Layer 8 of a small transformer language model trained on English Wikipedia (17 layers, counted from 0, width 128).
In attention head 1, each number of a token's query is one row of weights dot the token's vector x. The head spreads its attention over the tokens so far by the softmax of query dot key.

Query weights of the head. A number n stands for (n - 500) times 0.0011.
q0: 576,543,520,550,459,477,418,540,408,411,374,569,576,534,348,455,460,452,488,459,483,518,554,722,472,460,387,589,778,423,410,557,618,495,486,531,511,457,498,562,553,450,533,468,469,431,390,665,572,468,634,535,554,458,502,490,391,410,462,538,586,472,431,522,512,440,412,521,601,516,429,507,423,548,528,490,454,478,474,416,509,567,485,523,531,564,537,500,509,531,525,500,507,615,502,470,597,412,544,650,371,479,525,662,466,568,441,604,380,521,491,488,586,560,452,480,534,339,683,596,653,351,378,442,483,426,402,422
q1: 565,392,506,448,551,497,541,516,562,591,614,452,756,542,506,568,331,377,535,347,408,450,568,515,479,482,475,489,474,599,436,628,449,506,537,374,442,441,640,544,608,559,593,594,559,517,550,567,465,419,693,447,472,483,529,377,506,249,370,430,541,546,549,383,364,538,272,557,654,515,637,368,608,545,224,647,446,551,395,741,397,672,555,631,626,454,580,315,464,475,681,424,479,530,552,431,420,399,462,571,433,423,548,509,521,541,566,611,451,482,466,399,455,511,461,409,368,517,407,471,529,484,381,661,506,674,346,325
q2: 407,381,449,571,635,423,512,459,374,626,509,587,440,512,418,547,440,407,336,456,464,362,695,491,465,524,380,426,598,512,388,480,491,537,500,410,337,388,677,514,464,464,436,543,464,480,525,664,387,596,627,607,583,509,594,488,392,520,347,491,430,506,486,512,450,334,620,512,542,506,583,544,768,599,638,629,512,587,320,428,460,512,509,462,357,426,395,523,469,533,456,509,672,569,448,586,580,352,812,543,409,482,545,456,640,671,557,478,515,588,551,650,599,592,503,611,589,584,477,406,439,532,378,354,384,258,427,334
q3: 563,682,620,503,555,572,378,596,593,443,646,280,316,659,375,494,605,536,488,381,428,497,679,370,464,385,299,659,652,557,478,416,523,351,535,509,475,340,456,536,512,476,530,363,526,453,438,549,444,497,576,422,400,639,518,583,442,347,656,445,604,671,561,604,449,465,453,367,531,417,470,586,453,518,554,650,445,506,463,411,532,515,562,547,619,544,450,523,546,503,606,426,322,454,541,491,641,578,562,431,469,645,543,497,475,557,506,851,301,563,549,506,636,489,479,523,768,284,509,494,379,513,437,330,642,456,563,602
q4: 220,441,611,398,467,370,452,410,433,455,462,887,566,549,621,473,342,441,644,545,555,517,392,626,500,429,463,323,481,541,371,273,444,644,453,405,488,461,538,353,530,542,596,625,537,424,587,467,516,646,518,513,443,468,220,648,403,695,376,503,552,532,340,582,645,415,614,344,482,779,415,478,602,310,423,500,586,569,392,424,422,430,594,452,534,400,443,595,393,430,531,385,578,618,628,528,365,390,491,575,417,432,491,352,470,690,506,441,697,487,518,623,633,464,425,578,386,631,463,497,500,472,469,424,442,524,325,397
q5: 532,402,411,497,441,529,639,482,493,396,467,402,656,399,260,343,439,506,505,536,492,567,365,215,500,660,451,449,382,590,555,386,500,411,561,624,482,500,543,654,405,467,609,479,430,387,508,404,345,449,503,442,534,432,368,430,457,387,579,459,304,435,540,436,503,548,489,522,594,400,478,473,538,587,459,402,458,522,548,362,430,478,540,356,477,511,608,371,641,645,512,666,425,671,497,505,550,262,384,455,605,553,372,558,494,412,441,574,514,650,479,460,497,552,601,420,449,557,613,478,451,312,645,511,489,486,531,543
q6: 460,438,418,614,589,576,584,444,529,567,685,658,463,682,517,633,525,625,643,443,568,618,416,623,436,450,775,472,597,571,612,500,641,500,631,512,591,532,471,571,530,438,428,480,478,506,508,479,693,549,514,512,561,483,631,557,593,620,506,494,396,305,509,408,432,593,363,438,444,440,429,607,419,574,593,354,491,542,396,375,583,751,591,558,464,458,393,368,497,547,403,549,488,473,517,440,433,524,523,531,425,467,500,512,413,462,402,484,494,503,360,514,643,566,432,760,546,323,461,465,307,472,601,385,712,337,728,452
q7: 675,387,383,536,411,487,479,519,630,705,407,340,404,315,469,382,337,553,538,471,514,396,577,370,340,619,562,588,609,585,471,429,476,398,395,486,464,630,586,555,632,553,510,456,361,322,418,669,641,472,431,349,405,476,503,664,392,445,523,328,515,507,722,593,465,573,792,518,417,414,652,333,614,489,837,610,339,250,464,536,401,276,384,307,450,635,444,565,301,520,387,448,489,440,405,473,510,570,380,493,478,528,603,503,522,469,503,451,649,458,553,555,315,651,610,713,721,543,272,542,545,579,577,511,697,537,251,646
q8: 518,475,477,591,315,376,476,672,490,600,569,745,415,578,517,445,400,525,500,403,651,630,611,363,305,489,438,497,602,511,652,534,713,527,415,329,569,416,362,428,447,595,407,446,424,500,630,722,607,603,441,465,649,603,399,614,436,705,627,470,605,466,721,337,409,516,478,549,454,438,525,725,455,745,514,511,311,518,525,397,619,483,518,552,424,591,383,479,463,404,751,372,633,401,388,439,430,482,637,547,478,387,510,517,432,416,393,268,645,562,563,350,574,789,653,480,565,480,540,733,373,664,413,673,461,720,653,229
q9: 313,383,321,517,634,476,503,527,662,441,602,535,494,580,276,731,407,605,537,512,670,510,491,361,387,528,454,679,466,444,642,676,567,366,628,529,347,315,500,541,720,654,506,588,367,494,418,558,481,457,500,516,493,432,447,589,409,512,356,369,517,543,619,286,271,503,458,503,530,666,519,522,367,513,547,427,484,433,618,302,350,574,539,559,755,464,608,282,509,509,725,531,481,586,606,506,447,323,463,594,568,595,497,694,555,534,491,473,555,438,590,432,548,527,538,482,386,521,530,659,429,386,455,403,522,526,679,467
q10: 380,718,523,373,518,552,596,776,399,521,528,639,535,529,319,462,367,576,407,467,532,374,507,540,521,579,504,465,510,281,285,542,448,685,368,343,217,507,553,594,401,500,454,618,602,349,460,552,320,687,520,457,575,525,389,657,628,738,562,550,450,296,444,445,460,568,440,366,674,451,522,461,475,435,828,431,478,529,300,650,497,592,522,539,592,424,436,619,510,649,346,723,475,533,556,577,238,496,528,531,463,435,377,525,537,746,347,623,377,571,654,444,531,358,613,528,533,561,442,243,489,500,590,847,392,745,483,444
q11: 625,346,480,625,548,573,493,779,352,486,259,482,606,404,648,473,554,364,518,554,285,720,361,391,388,562,576,525,670,466,368,482,496,511,592,407,435,580,225,402,474,321,651,658,445,301,663,381,525,407,524,617,443,482,569,367,486,603,235,298,414,375,617,463,580,493,504,298,655,418,555,597,668,319,388,408,385,507,518,422,320,418,432,486,493,563,371,461,735,592,777,539,467,452,440,472,609,544,347,356,384,555,396,511,485,214,527,169,425,478,687,489,538,743,552,475,481,507,486,511,586,764,430,608,394,489,431,504
q12: 445,636,460,636,698,583,311,672,204,786,533,420,518,267,734,504,647,299,526,573,462,273,683,620,601,350,387,663,507,390,456,562,352,668,406,351,472,579,175,392,561,572,400,500,312,515,647,554,622,445,462,616,153,684,597,416,442,441,396,664,496,493,515,523,477,514,652,326,738,482,474,734,626,435,463,367,431,634,511,435,467,677,422,559,440,449,458,518,468,708,609,555,432,401,362,562,433,500,540,753,542,500,454,429,635,403,677,412,500,429,511,526,547,327,378,431,799,582,583,571,548,464,576,388,492,539,593,569
q13: 582,645,245,483,362,490,458,489,682,344,634,631,472,682,372,587,538,482,432,669,457,519,617,277,521,302,735,566,416,477,519,548,531,566,486,650,490,382,349,490,580,540,546,362,676,689,440,467,401,433,467,453,642,496,489,467,348,594,376,592,454,654,340,551,532,507,649,572,276,409,399,418,518,475,543,347,339,340,482,474,514,504,756,690,442,652,547,493,405,578,558,528,532,493,403,441,225,723,276,438,625,258,527,507,404,621,341,573,441,592,572,619,730,557,358,476,226,571,548,479,373,320,290,614,543,631,714,531
q14: 493,560,461,573,684,503,441,679,545,445,386,563,500,517,373,316,566,473,689,619,457,601,550,523,726,606,479,408,442,268,563,446,411,622,475,466,580,645,293,528,353,384,474,649,345,590,506,456,406,681,675,678,568,661,543,500,503,355,405,595,305,442,404,557,642,470,630,656,491,674,487,350,432,480,451,543,527,346,296,560,490,412,336,425,344,405,399,474,659,612,482,759,553,453,465,455,668,368,625,484,537,497,475,480,439,680,488,408,800,559,660,568,266,457,447,338,531,472,531,454,494,433,522,480,507,348,578,557
q15: 522,414,648,582,471,608,664,425,599,493,531,332,424,661,699,545,403,543,434,578,525,99,534,369,598,408,434,429,503,600,506,344,582,380,725,593,424,366,510,424,496,525,597,340,533,538,418,514,438,604,414,443,405,587,704,428,578,548,341,703,432,535,641,475,648,519,405,468,510,417,383,441,587,257,444,346,471,708,518,522,510,656,825,476,307,476,484,438,293,630,500,573,645,360,374,442,567,638,658,531,485,646,594,482,322,581,477,825,697,566,510,517,446,334,582,616,712,710,406,654,517,455,453,558,532,445,353,603
q16: 611,353,418,507,367,590,344,442,545,541,485,528,519,508,566,539,503,378,595,527,537,492,498,438,372,695,577,493,507,479,357,479,507,363,548,548,502,535,471,569,515,515,546,452,453,507,528,518,566,389,449,483,492,515,475,623,419,567,472,374,306,457,541,410,540,402,374,552,526,456,627,327,490,625,358,515,462,533,530,369,553,408,543,563,407,438,679,577,498,344,344,498,527,590,502,328,552,460,454,415,487,386,523,615,411,461,555,571,508,429,622,539,460,475,495,417,411,453,413,671,633,534,509,404,374,505,432,412
q17: 586,547,396,525,405,518,467,459,502,437,668,436,468,450,427,526,646,444,604,449,599,637,476,563,467,503,557,455,543,633,455,527,548,655,521,564,691,459,451,559,438,632,478,476,601,382,431,458,500,438,521,426,414,608,500,466,505,366,579,365,399,532,540,486,475,468,311,586,383,446,597,473,630,522,440,609,503,707,517,396,561,565,460,543,562,558,469,516,586,497,385,692,613,494,668,567,555,450,393,360,554,611,288,445,458,555,454,742,298,342,348,468,484,583,693,407,494,531,560,475,441,582,402,636,497,661,633,425
q18: 695,649,264,425,614,642,284,551,456,398,624,647,610,539,322,551,469,526,452,464,610,739,448,510,532,487,678,748,466,557,485,633,692,619,531,575,410,455,459,386,408,494,307,410,597,368,449,513,500,497,479,500,697,557,346,556,475,522,577,510,278,538,484,454,407,485,473,412,555,450,604,385,513,451,490,396,467,507,611,523,300,655,530,370,634,677,509,356,564,409,669,532,497,559,453,303,580,423,604,358,589,273,381,535,282,455,402,686,480,424,595,456,531,585,604,357,397,385,691,503,459,397,531,652,532,513,527,488
q19: 462,463,547,512,564,608,421,295,353,484,382,375,461,315,526,692,528,591,536,571,374,249,608,560,444,537,528,590,758,497,533,590,385,452,420,334,665,699,467,515,483,716,647,535,538,471,426,541,654,458,423,483,403,533,500,432,471,659,287,557,611,591,377,615,556,283,614,430,566,493,654,530,461,439,563,493,405,375,369,388,465,350,452,624,456,526,546,688,383,466,347,415,540,385,506,345,487,793,623,503,466,326,566,523,705,437,706,418,510,454,475,698,411,378,446,462,448,553,478,701,630,649,357,384,553,580,487,671
q20: 688,556,428,689,532,531,494,317,492,428,678,462,608,476,350,567,426,553,540,441,453,627,419,369,425,503,637,638,429,500,421,528,537,548,438,586,413,450,446,465,479,529,468,435,580,503,435,449,446,560,617,515,500,497,398,500,452,474,570,497,365,429,656,317,325,611,506,559,428,620,333,535,431,600,338,453,414,533,606,361,350,586,488,302,613,607,457,557,674,577,640,523,576,574,523,664,561,272,497,461,638,394,243,642,542,454,328,522,581,535,583,395,528,538,577,458,554,349,650,457,417,419,587,527,471,625,492,472
q21: 589,589,383,388,407,544,435,427,574,510,364,573,478,640,665,462,625,427,643,442,592,625,594,421,262,405,486,516,439,376,411,374,623,481,652,607,632,474,600,445,507,408,594,408,599,433,595,379,574,407,528,487,428,561,611,477,522,679,604,286,712,577,771,427,477,509,309,533,422,330,371,474,484,434,604,700,390,587,480,230,500,326,327,371,454,528,451,305,447,574,763,455,576,370,551,392,601,421,350,342,500,639,475,464,372,409,412,539,585,471,434,298,428,595,533,431,453,466,487,585,384,584,582,446,694,658,599,402
q22: 593,579,625,459,361,379,385,850,574,422,389,573,424,448,851,428,522,617,524,361,404,525,546,568,262,476,493,546,467,396,707,401,388,414,447,716,241,479,403,516,497,452,513,437,394,676,586,605,540,477,503,729,351,624,415,549,536,400,513,343,629,497,420,410,438,289,727,693,604,383,655,392,436,593,605,552,434,583,593,643,583,359,429,547,655,589,430,520,374,365,427,429,617,535,407,596,514,644,767,572,402,558,490,456,532,789,443,540,433,544,546,403,575,503,334,533,390,484,454,588,440,496,421,560,521,489,555,454
q23: 540,557,462,702,686,503,583,481,462,361,444,411,445,679,382,433,534,600,451,575,493,549,473,324,588,627,342,507,664,629,525,656,721,438,561,633,573,366,576,772,511,567,719,486,723,483,621,377,427,417,562,433,522,379,602,547,344,431,547,680,451,355,476,400,521,631,310,461,600,417,539,646,632,685,434,418,335,246,482,439,702,465,667,663,330,517,470,527,530,603,583,531,316,439,520,309,384,521,720,500,728,358,447,371,619,434,731,711,558,476,463,459,679,602,525,375,591,470,423,469,383,515,368,446,521,338,627,398
q24: 558,631,616,531,677,514,430,551,587,456,463,244,366,470,592,508,488,718,356,438,734,299,713,593,485,530,225,564,670,605,567,539,568,478,597,417,604,537,365,510,523,612,416,475,377,623,559,675,361,471,638,615,573,624,703,436,475,210,532,448,660,595,540,523,307,460,454,500,292,438,545,298,544,327,563,568,496,598,451,561,468,493,646,482,756,529,261,522,260,381,595,383,627,157,540,522,463,720,609,504,351,590,525,319,580,596,789,691,350,382,429,489,493,392,621,600,454,528,504,463,609,444,261,378,455,547,507,619
q25: 412,655,574,319,437,447,516,291,494,458,252,305,265,560,539,521,493,510,316,440,366,559,456,660,471,552,429,506,446,517,423,365,387,424,427,387,534,621,567,573,570,277,670,352,555,649,582,490,484,263,530,673,531,388,662,344,519,462,394,535,500,452,532,507,493,361,483,523,432,442,592,364,500,450,688,573,467,576,589,610,462,400,527,400,444,604,570,538,599,488,308,654,425,454,468,418,435,736,522,381,758,615,457,338,611,610,708,601,612,281,553,510,538,368,576,541,341,463,618,354,519,364,450,453,428,370,435,560
q26: 580,410,650,488,709,503,520,489,530,536,487,685,435,379,402,528,380,416,674,442,560,292,367,573,394,626,403,586,403,545,605,305,442,261,721,557,646,649,480,590,547,693,520,382,606,474,411,439,536,750,528,371,466,689,540,379,478,639,510,390,357,373,358,470,477,371,531,510,472,458,430,392,317,554,211,399,554,324,594,490,494,474,421,546,763,551,522,413,569,503,443,363,430,379,497,484,483,500,471,318,500,543,582,401,595,513,396,440,531,329,462,571,637,388,419,487,565,381,690,500,637,454,608,612,497,802,469,490
q27: 589,450,347,372,220,568,535,504,397,560,367,457,352,234,637,574,598,557,539,454,482,271,524,408,264,656,507,524,424,552,628,350,500,442,527,532,580,571,587,493,345,472,591,377,587,403,434,435,514,549,490,543,640,208,507,403,558,517,531,519,530,601,614,432,433,516,622,564,503,281,339,356,591,715,647,676,500,590,511,388,620,437,753,301,738,585,431,379,591,443,583,538,475,493,387,332,451,468,524,435,707,272,500,419,460,282,749,307,328,454,645,493,469,557,676,715,522,313,608,574,601,451,571,584,589,578,389,431
q28: 569,418,472,555,507,504,649,622,594,580,402,391,511,181,434,733,559,474,372,391,496,429,521,456,709,685,469,592,339,415,533,418,610,575,379,699,469,758,464,510,628,530,442,596,493,457,308,545,580,486,596,500,485,674,662,665,422,428,585,520,258,305,396,459,530,353,492,448,587,529,355,478,409,930,712,493,349,361,433,526,310,347,405,373,549,511,469,579,402,635,615,587,548,575,461,317,581,593,583,479,659,842,714,592,659,694,350,433,466,624,511,799,571,552,380,536,614,605,602,372,449,547,560,504,604,485,563,636
q29: 625,663,500,351,675,288,359,424,446,266,626,504,591,553,515,551,540,496,604,715,549,420,708,541,504,376,473,323,347,173,490,518,692,515,591,408,630,429,718,545,439,485,567,446,397,288,573,165,622,334,577,222,375,353,433,519,294,570,313,504,326,416,303,321,470,602,414,402,464,632,644,307,592,135,612,466,416,576,492,519,573,496,329,585,521,413,329,376,525,539,388,563,477,401,605,329,534,383,562,532,473,474,568,425,546,627,531,620,294,470,471,324,475,602,447,381,384,574,486,466,419,560,568,581,602,225,429,340
q30: 418,304,504,437,620,507,521,565,588,401,411,329,507,504,582,470,435,427,560,387,432,763,510,421,514,468,758,503,413,383,347,490,234,643,323,518,702,611,433,443,711,586,337,725,625,510,523,452,655,602,340,457,593,504,436,708,452,623,524,477,820,640,608,525,554,503,358,392,425,549,428,528,408,551,475,449,321,460,438,347,524,468,311,324,619,635,547,444,527,473,631,256,626,613,434,664,657,554,367,265,588,569,142,471,496,518,337,485,507,422,558,546,624,557,493,552,578,703,514,464,447,557,393,809,543,631,497,531
q31: 342,531,395,453,429,388,665,600,451,670,477,749,591,492,700,619,417,378,458,446,594,533,340,613,694,633,520,485,390,557,556,575,609,651,549,460,358,660,542,551,548,535,454,587,562,223,536,456,443,561,464,336,362,305,574,571,485,428,410,517,613,447,621,666,290,380,447,665,618,966,696,419,584,370,585,358,619,452,646,575,315,676,355,446,529,515,576,546,426,522,508,512,422,749,447,561,395,617,443,729,624,461,678,485,472,670,615,412,746,727,552,607,694,346,180,477,133,581,515,330,565,737,380,416,441,508,400,489

Each question shows a short text with each token's key, already scaled and adjusted for position as the last token sees it. A number n stands for (n - 500) times 0.003.

Then comes the last token's vector x. A number n stands for (n - 500) times 0.011.

0 " rent": 480,454,442,551,449,495,548,539,641,557,508,366,574,467,518,505,492,527,429,454,465,544,557,476,626,790,385,516,606,489,402,521
1 " being": 499,523,489,488,460,449,488,469,690,592,586,462,590,385,548,472,484,537,451,448,466,546,570,387,583,696,546,550,480,507,540,467
2 " \"": 484,485,530,516,504,335,523,596,686,670,591,427,553,426,503,436,487,483,506,531,408,555,590,470,630,671,509,587,491,505,445,549
3 "the": 439,442,517,532,408,373,598,626,694,652,607,473,725,383,554,500,510,476,515,588,401,518,591,473,622,584,564,429,509,474,417,551
4 " pro": 568,517,470,546,407,340,523,572,675,574,688,353,661,488,511,544,373,374,514,607,373,542,564,462,473,647,391,531,579,518,479,549
5 "fit": 541,585,524,557,463,487,593,474,753,579,426,404,651,542,442,632,537,383,444,577,406,544,522,457,679,710,431,447,495,441,445,469
x: 516,506,499,420,558,555,374,502,440,562,371,568,387,582,495,383,558,521,479,431,587,476,471,552,559,620,508,577,470,734,530,632,455,517,416,314,531,695,451,522,626,590,540,291,458,578,614,538,470,573,535,396,571,588,696,598,391,511,364,424,547,476,508,549,362,475,470,495,532,553,441,459,510,577,559,505,487,432,586,514,524,410,465,526,527,601,475,600,537,500,476,624,428,528,536,540,571,505,512,440,510,407,570,435,439,603,516,496,741,445,545,421,377,500,513,495,578,425,554,467,491,439,530,478,610,669,523,589
To which token does the last token give the most attention? 3 "the"

0 " title": 531,555,456,492,497,482,537,443,651,662,526,376,548,456,561,497,488,494,488,448,390,494,538,509,630,783,429,479,525,422,473,494
1 " by": 449,467,433,543,520,469,580,600,739,634,599,379,570,320,567,349,493,522,487,516,410,591,555,427,583,777,474,470,425,478,468,565
2 " winning": 498,432,477,511,507,454,526,515,700,575,611,388,571,491,475,569,474,571,507,480,435,505,519,470,630,742,476,493,575,391,438,567
3 " the": 518,475,457,503,508,419,549,576,737,691,562,437,619,360,582,382,504,531,486,492,429,533,542,476,588,719,540,454,486,418,474,561
4 " ": 546,478,488,523,599,406,585,535,725,711,554,442,602,400,524,487,523,479,448,454,363,508,496,488,516,771,526,520,498,418,503,529
5 "202": 456,572,466,461,562,464,524,467,653,539,481,371,580,434,543,452,528,494,525,407,472,494,434,506,497,903,456,575,497,418,450,634
x: 400,551,456,546,567,403,387,531,568,593,370,510,305,549,470,388,451,521,525,463,538,504,446,549,560,460,552,599,388,593,479,646,385,578,465,528,554,482,534,639,535,515,580,483,435,427,596,513,416,486,529,475,673,518,591,475,698,599,466,486,534,581,524,502,410,325,666,445,390,600,605,384,460,560,430,584,539,483,464,644,414,456,412,465,463,568,438,521,652,636,504,527,405,557,497,578,397,574,607,464,497,470,536,660,524,631,451,619,645,358,501,358,431,549,412,586,500,446,514,473,397,483,537,575,558,419,563,605
To which token does the last token give the most attention? 1 " by"

0 "108": 444,469,557,503,525,512,532,629,650,702,477,387,469,405,490,461,484,436,483,517,468,499,529,464,613,815,487,615,457,545,431,595
1 "+": 494,508,554,520,524,497,463,611,712,713,495,520,559,453,476,525,466,506,447,481,432,468,608,484,605,745,562,585,494,545,477,579
2 " kg": 452,447,532,474,442,483,540,614,583,677,549,317,517,501,528,519,549,449,575,490,443,419,620,546,552,732,512,602,588,545,402,563
3 " |": 544,549,505,280,608,368,473,610,739,688,503,388,441,375,472,410,513,527,394,471,390,469,624,505,572,857,595,646,475,395,478,467
4 " We": 478,484,521,474,566,497,482,538,627,591,565,524,515,330,516,529,468,536,516,535,519,553,499,451,594,720,515,502,506,419,352,537
5 "i": 555,468,509,433,533,472,475,596,619,608,573,466,649,358,569,539,461,559,493,528,420,463,481,431,547,618,473,687,501,492,518,536
x: 415,461,474,391,522,432,443,525,599,487,604,457,506,428,498,321,513,531,533,525,523,532,559,522,505,606,499,455,627,528,513,464,607,565,397,301,595,532,455,611,813,479,387,510,478,533,489,519,405,443,644,451,609,436,650,527,371,586,435,496,573,499,401,408,546,412,613,554,559,573,577,451,511,511,433,523,631,714,524,537,476,455,357,461,460,543,463,659,428,441,590,587,480,503,529,463,427,569,625,427,503,539,429,531,597,529,350,422,641,404,509,496,332,481,471,402,553,508,490,521,568,415,556,427,520,545,517,437
To which token does the last token give the most attention? 3 " |"

0 " in": 462,413,453,532,418,445,523,685,707,658,599,418,579,304,523,359,563,535,500,528,475,589,607,419,614,807,517,548,507,477,487,600
1 " mixed": 489,442,503,516,463,436,483,616,614,590,537,317,555,396,515,436,565,530,537,497,453,510,551,472,481,792,481,575,555,570,393,505
2 " team": 462,464,514,567,411,413,578,571,698,676,522,258,539,525,486,589,478,501,432,481,336,567,505,389,626,784,528,517,537,487,445,548
3 " event": 496,526,519,573,439,449,539,519,673,652,590,359,543,531,555,533,503,436,442,519,401,541,572,444,604,814,439,509,478,440,424,504
4 " at": 557,428,482,501,489,397,558,631,747,703,552,434,546,378,523,453,526,470,523,524,454,554,588,462,632,700,492,486,440,519,484,610
5 " the": 523,452,476,456,513,361,514,601,728,711,557,456,594,361,526,397,499,492,498,488,436,515,544,467,562,725,593,450,453,440,529,542
x: 455,576,553,382,513,460,513,490,568,537,447,521,381,508,512,486,477,468,480,515,489,476,470,610,412,518,437,562,502,447,540,494,468,498,509,498,527,564,495,690,749,477,545,544,578,529,587,530,368,458,411,493,512,573,515,474,453,418,409,576,459,505,468,515,389,393,490,533,403,542,569,519,318,472,484,583,364,506,398,491,509,466,457,481,561,538,527,561,500,387,464,649,524,552,445,562,486,559,489,472,470,507,589,453,537,548,447,633,920,357,440,411,475,520,474,586,448,443,536,495,517,423,429,543,527,414,522,498
Which two tokens does the last token look at most, in order? 2 " team", 3 " event"

0 " team": 466,522,486,438,442,458,518,548,682,679,547,261,465,531,551,500,500,493,532,438,405,502,481,438,609,835,582,468,545,461,447,617
1 " that": 409,509,480,417,560,436,494,506,685,665,586,393,528,328,541,383,442,446,418,500,390,549,480,442,613,731,491,473,463,441,449,489
2 " won": 511,435,429,552,447,369,526,535,706,631,605,356,531,439,482,523,449,495,534,498,428,507,550,474,628,761,470,537,532,414,436,558
3 " gold": 534,513,516,617,483,473,570,477,612,665,661,349,515,499,610,514,519,502,457,476,447,462,534,398,590,777,472,606,600,482,463,506
4 " at": 573,455,444,507,458,444,563,583,696,698,619,433,542,369,582,450,544,460,492,491,472,503,548,442,636,656,516,477,453,560,446,602
5 " the": 504,453,444,452,508,365,507,578,708,706,587,436,556,378,517,405,507,480,492,447,449,497,518,457,528,705,591,444,443,466,535,532
x: 459,593,559,360,512,472,497,489,611,536,435,529,343,508,499,497,493,482,476,505,492,480,446,633,404,516,409,535,516,436,515,479,477,473,512,491,534,565,531,708,734,497,571,524,581,541,576,537,380,466,416,443,521,563,525,487,441,411,407,572,457,502,462,498,377,392,496,527,405,549,565,519,348,483,485,562,371,482,400,480,501,447,466,488,548,554,533,557,508,413,433,664,516,580,459,567,507,509,478,483,515,512,591,449,535,564,450,603,893,375,443,413,444,573,487,601,459,406,554,491,521,408,417,567,538,409,540,497
Which token does the last token look at most, and with what share of its attention? 0 " team", with about 90%

0 "-finals": 451,459,435,483,446,444,509,466,589,653,598,386,406,545,513,505,453,535,527,488,396,475,599,510,612,881,526,502,498,456,394,554
1 " by": 441,459,447,475,515,447,541,629,730,628,653,405,525,350,548,371,471,537,510,510,424,550,574,447,562,767,482,474,418,512,466,573
2 " the": 486,473,460,476,508,428,538,583,720,677,536,456,622,323,576,379,491,547,497,485,438,529,512,488,561,734,566,430,451,428,489,528
3 " event": 494,500,466,567,460,459,539,553,661,631,557,323,534,585,530,582,506,425,446,540,379,532,514,454,550,821,472,492,445,429,441,512
4 "ual": 467,492,538,554,495,465,559,594,677,662,545,404,662,383,523,589,541,452,452,500,442,511,527,433,567,791,522,499,520,425,476,476
5 " champions": 532,523,529,529,562,349,599,601,719,627,538,316,522,482,481,590,530,472,442,584,372,555,517,485,658,785,435,498,408,488,402,519
x: 363,445,573,462,483,542,394,548,582,459,388,594,371,492,424,371,471,438,461,410,480,497,539,643,552,477,445,579,464,597,523,527,575,536,492,380,577,521,436,619,670,537,634,478,567,494,551,481,422,438,553,597,554,650,634,420,435,558,411,440,552,567,625,558,429,547,538,517,384,498,549,492,372,586,588,523,540,603,582,431,425,318,468,581,449,561,481,497,504,430,549,406,389,487,527,497,485,670,546,476,646,500,536,484,531,666,558,504,834,474,384,464,411,440,534,448,552,395,539,477,475,438,510,462,477,566,435,474
Which token does the last token look at most, and with what share of its attention? 5 " champions", with about 40%

0 " was": 464,544,466,454,451,418,469,576,754,615,573,470,528,380,563,384,498,480,509,520,457,489,579,440,602,809,576,550,510,450,553,487
1 " to": 432,524,486,530,454,392,533,671,748,611,680,395,557,317,535,354,491,484,531,560,456,590,577,424,608,728,543,557,521,528,522,527
2 " be": 541,516,501,444,512,426,496,525,729,591,581,498,567,352,560,466,536,563,462,467,457,495,487,385,551,688,578,531,501,530,549,487
3 " the": 508,485,464,513,492,418,541,584,731,665,551,430,614,342,575,349,486,553,503,522,426,540,539,458,616,725,558,446,499,422,496,560
4 " first": 529,507,517,467,554,375,561,577,591,556,597,435,625,431,490,472,456,502,499,497,414,506,571,381,550,785,520,578,529,435,414,524
5 " part": 514,483,498,545,445,392,576,572,595,614,566,438,574,430,528,589,525,489,441,592,359,519,519,422,500,792,463,563,484,517,441,477
x: 411,662,595,491,457,398,385,531,625,483,489,532,551,541,401,275,483,566,555,523,458,535,366,487,479,481,524,534,394,668,466,529,377,471,520,290,527,505,548,504,569,448,611,444,602,580,691,468,391,506,490,484,595,545,550,586,444,568,518,554,502,495,539,639,399,458,543,491,615,460,569,461,473,604,536,524,520,608,588,427,472,420,470,528,497,581,456,605,475,391,487,516,468,475,493,485,563,626,597,498,606,473,700,537,321,615,436,476,701,516,399,350,361,434,469,476,594,328,674,532,454,394,504,455,506,538,555,452
To which token does the last token give the most attention? 0 " was"

0 "34": 466,501,506,453,556,498,544,594,641,694,477,426,448,375,509,451,464,462,485,484,471,496,525,465,598,828,475,565,412,590,411,589
1 "7": 522,503,494,450,529,545,527,609,629,661,515,460,487,389,510,478,452,477,501,500,458,459,542,486,603,810,486,556,464,539,388,582
2 ".": 497,539,530,443,521,501,509,681,686,713,553,392,503,375,563,358,434,500,534,537,462,516,569,481,625,814,552,557,473,492,470,552
3 "5": 515,490,480,444,557,496,500,614,640,702,496,492,520,416,480,495,531,447,460,556,444,454,627,495,591,747,543,648,454,523,409,523
4 " kg": 475,512,474,479,455,472,545,643,603,676,554,293,505,564,515,537,432,443,570,517,427,431,599,545,559,729,556,584,591,526,442,569
5 " |\n": 524,511,509,428,610,357,538,600,761,689,532,409,560,406,655,386,466,502,436,505,465,486,597,458,619,770,598,515,443,474,523,499
x: 495,519,531,479,580,346,424,382,531,455,510,531,345,450,544,394,476,487,411,481,482,528,402,570,498,418,501,636,566,412,538,435,384,485,450,453,605,583,509,642,546,550,401,439,473,379,583,468,414,452,525,522,515,635,449,373,473,392,490,460,497,457,550,482,404,432,499,553,431,343,547,574,370,771,493,486,466,501,422,501,563,412,468,541,486,582,393,576,479,526,539,545,408,519,432,573,503,674,618,488,484,527,516,523,586,591,368,571,825,430,504,405,518,410,483,548,589,442,477,585,416,510,645,615,492,626,540,495
To which token does the last token give the most attention? 5 " |\n"

0 "===": 467,465,464,555,490,450,475,552,747,639,545,412,514,343,600,395,491,551,493,562,319,609,696,476,674,837,576,561,465,436,497,492
1 " ": 461,494,399,461,480,432,550,578,693,682,608,427,554,339,630,334,491,480,527,478,421,502,512,487,594,800,576,509,572,467,512,616
2 "201": 519,519,484,417,540,497,524,516,623,556,482,377,529,381,635,416,479,420,529,450,498,492,453,469,540,940,501,630,500,426,493,680
3 "6": 518,449,401,476,555,440,497,601,632,636,542,522,581,426,581,504,521,413,426,545,413,470,537,398,579,868,593,602,447,424,412,520
4 "–": 567,556,532,471,451,456,489,616,611,738,679,461,513,466,510,556,499,391,478,484,409,553,554,405,541,885,647,514,444,494,484,555
5 "201": 535,549,454,470,520,487,499,537,601,598,492,332,511,388,554,496,536,485,537,362,540,483,433,430,537,933,588,601,452,446,516,670
x: 368,591,489,494,484,384,390,544,574,434,435,679,237,551,454,268,518,638,564,581,471,535,424,616,468,407,490,614,455,535,483,585,406,574,468,550,522,555,516,628,452,566,523,496,446,419,620,518,494,530,466,576,468,511,612,456,589,631,473,461,541,506,591,399,404,407,652,538,523,568,568,347,471,454,475,527,579,633,392,573,408,387,412,472,481,566,513,582,633,543,466,532,383,562,464,495,534,630,473,477,552,473,516,597,558,578,410,571,673,352,602,442,544,432,487,573,513,357,528,499,399,620,556,555,545,374,553,623
To which token does the last token give the most attention? 0 "==="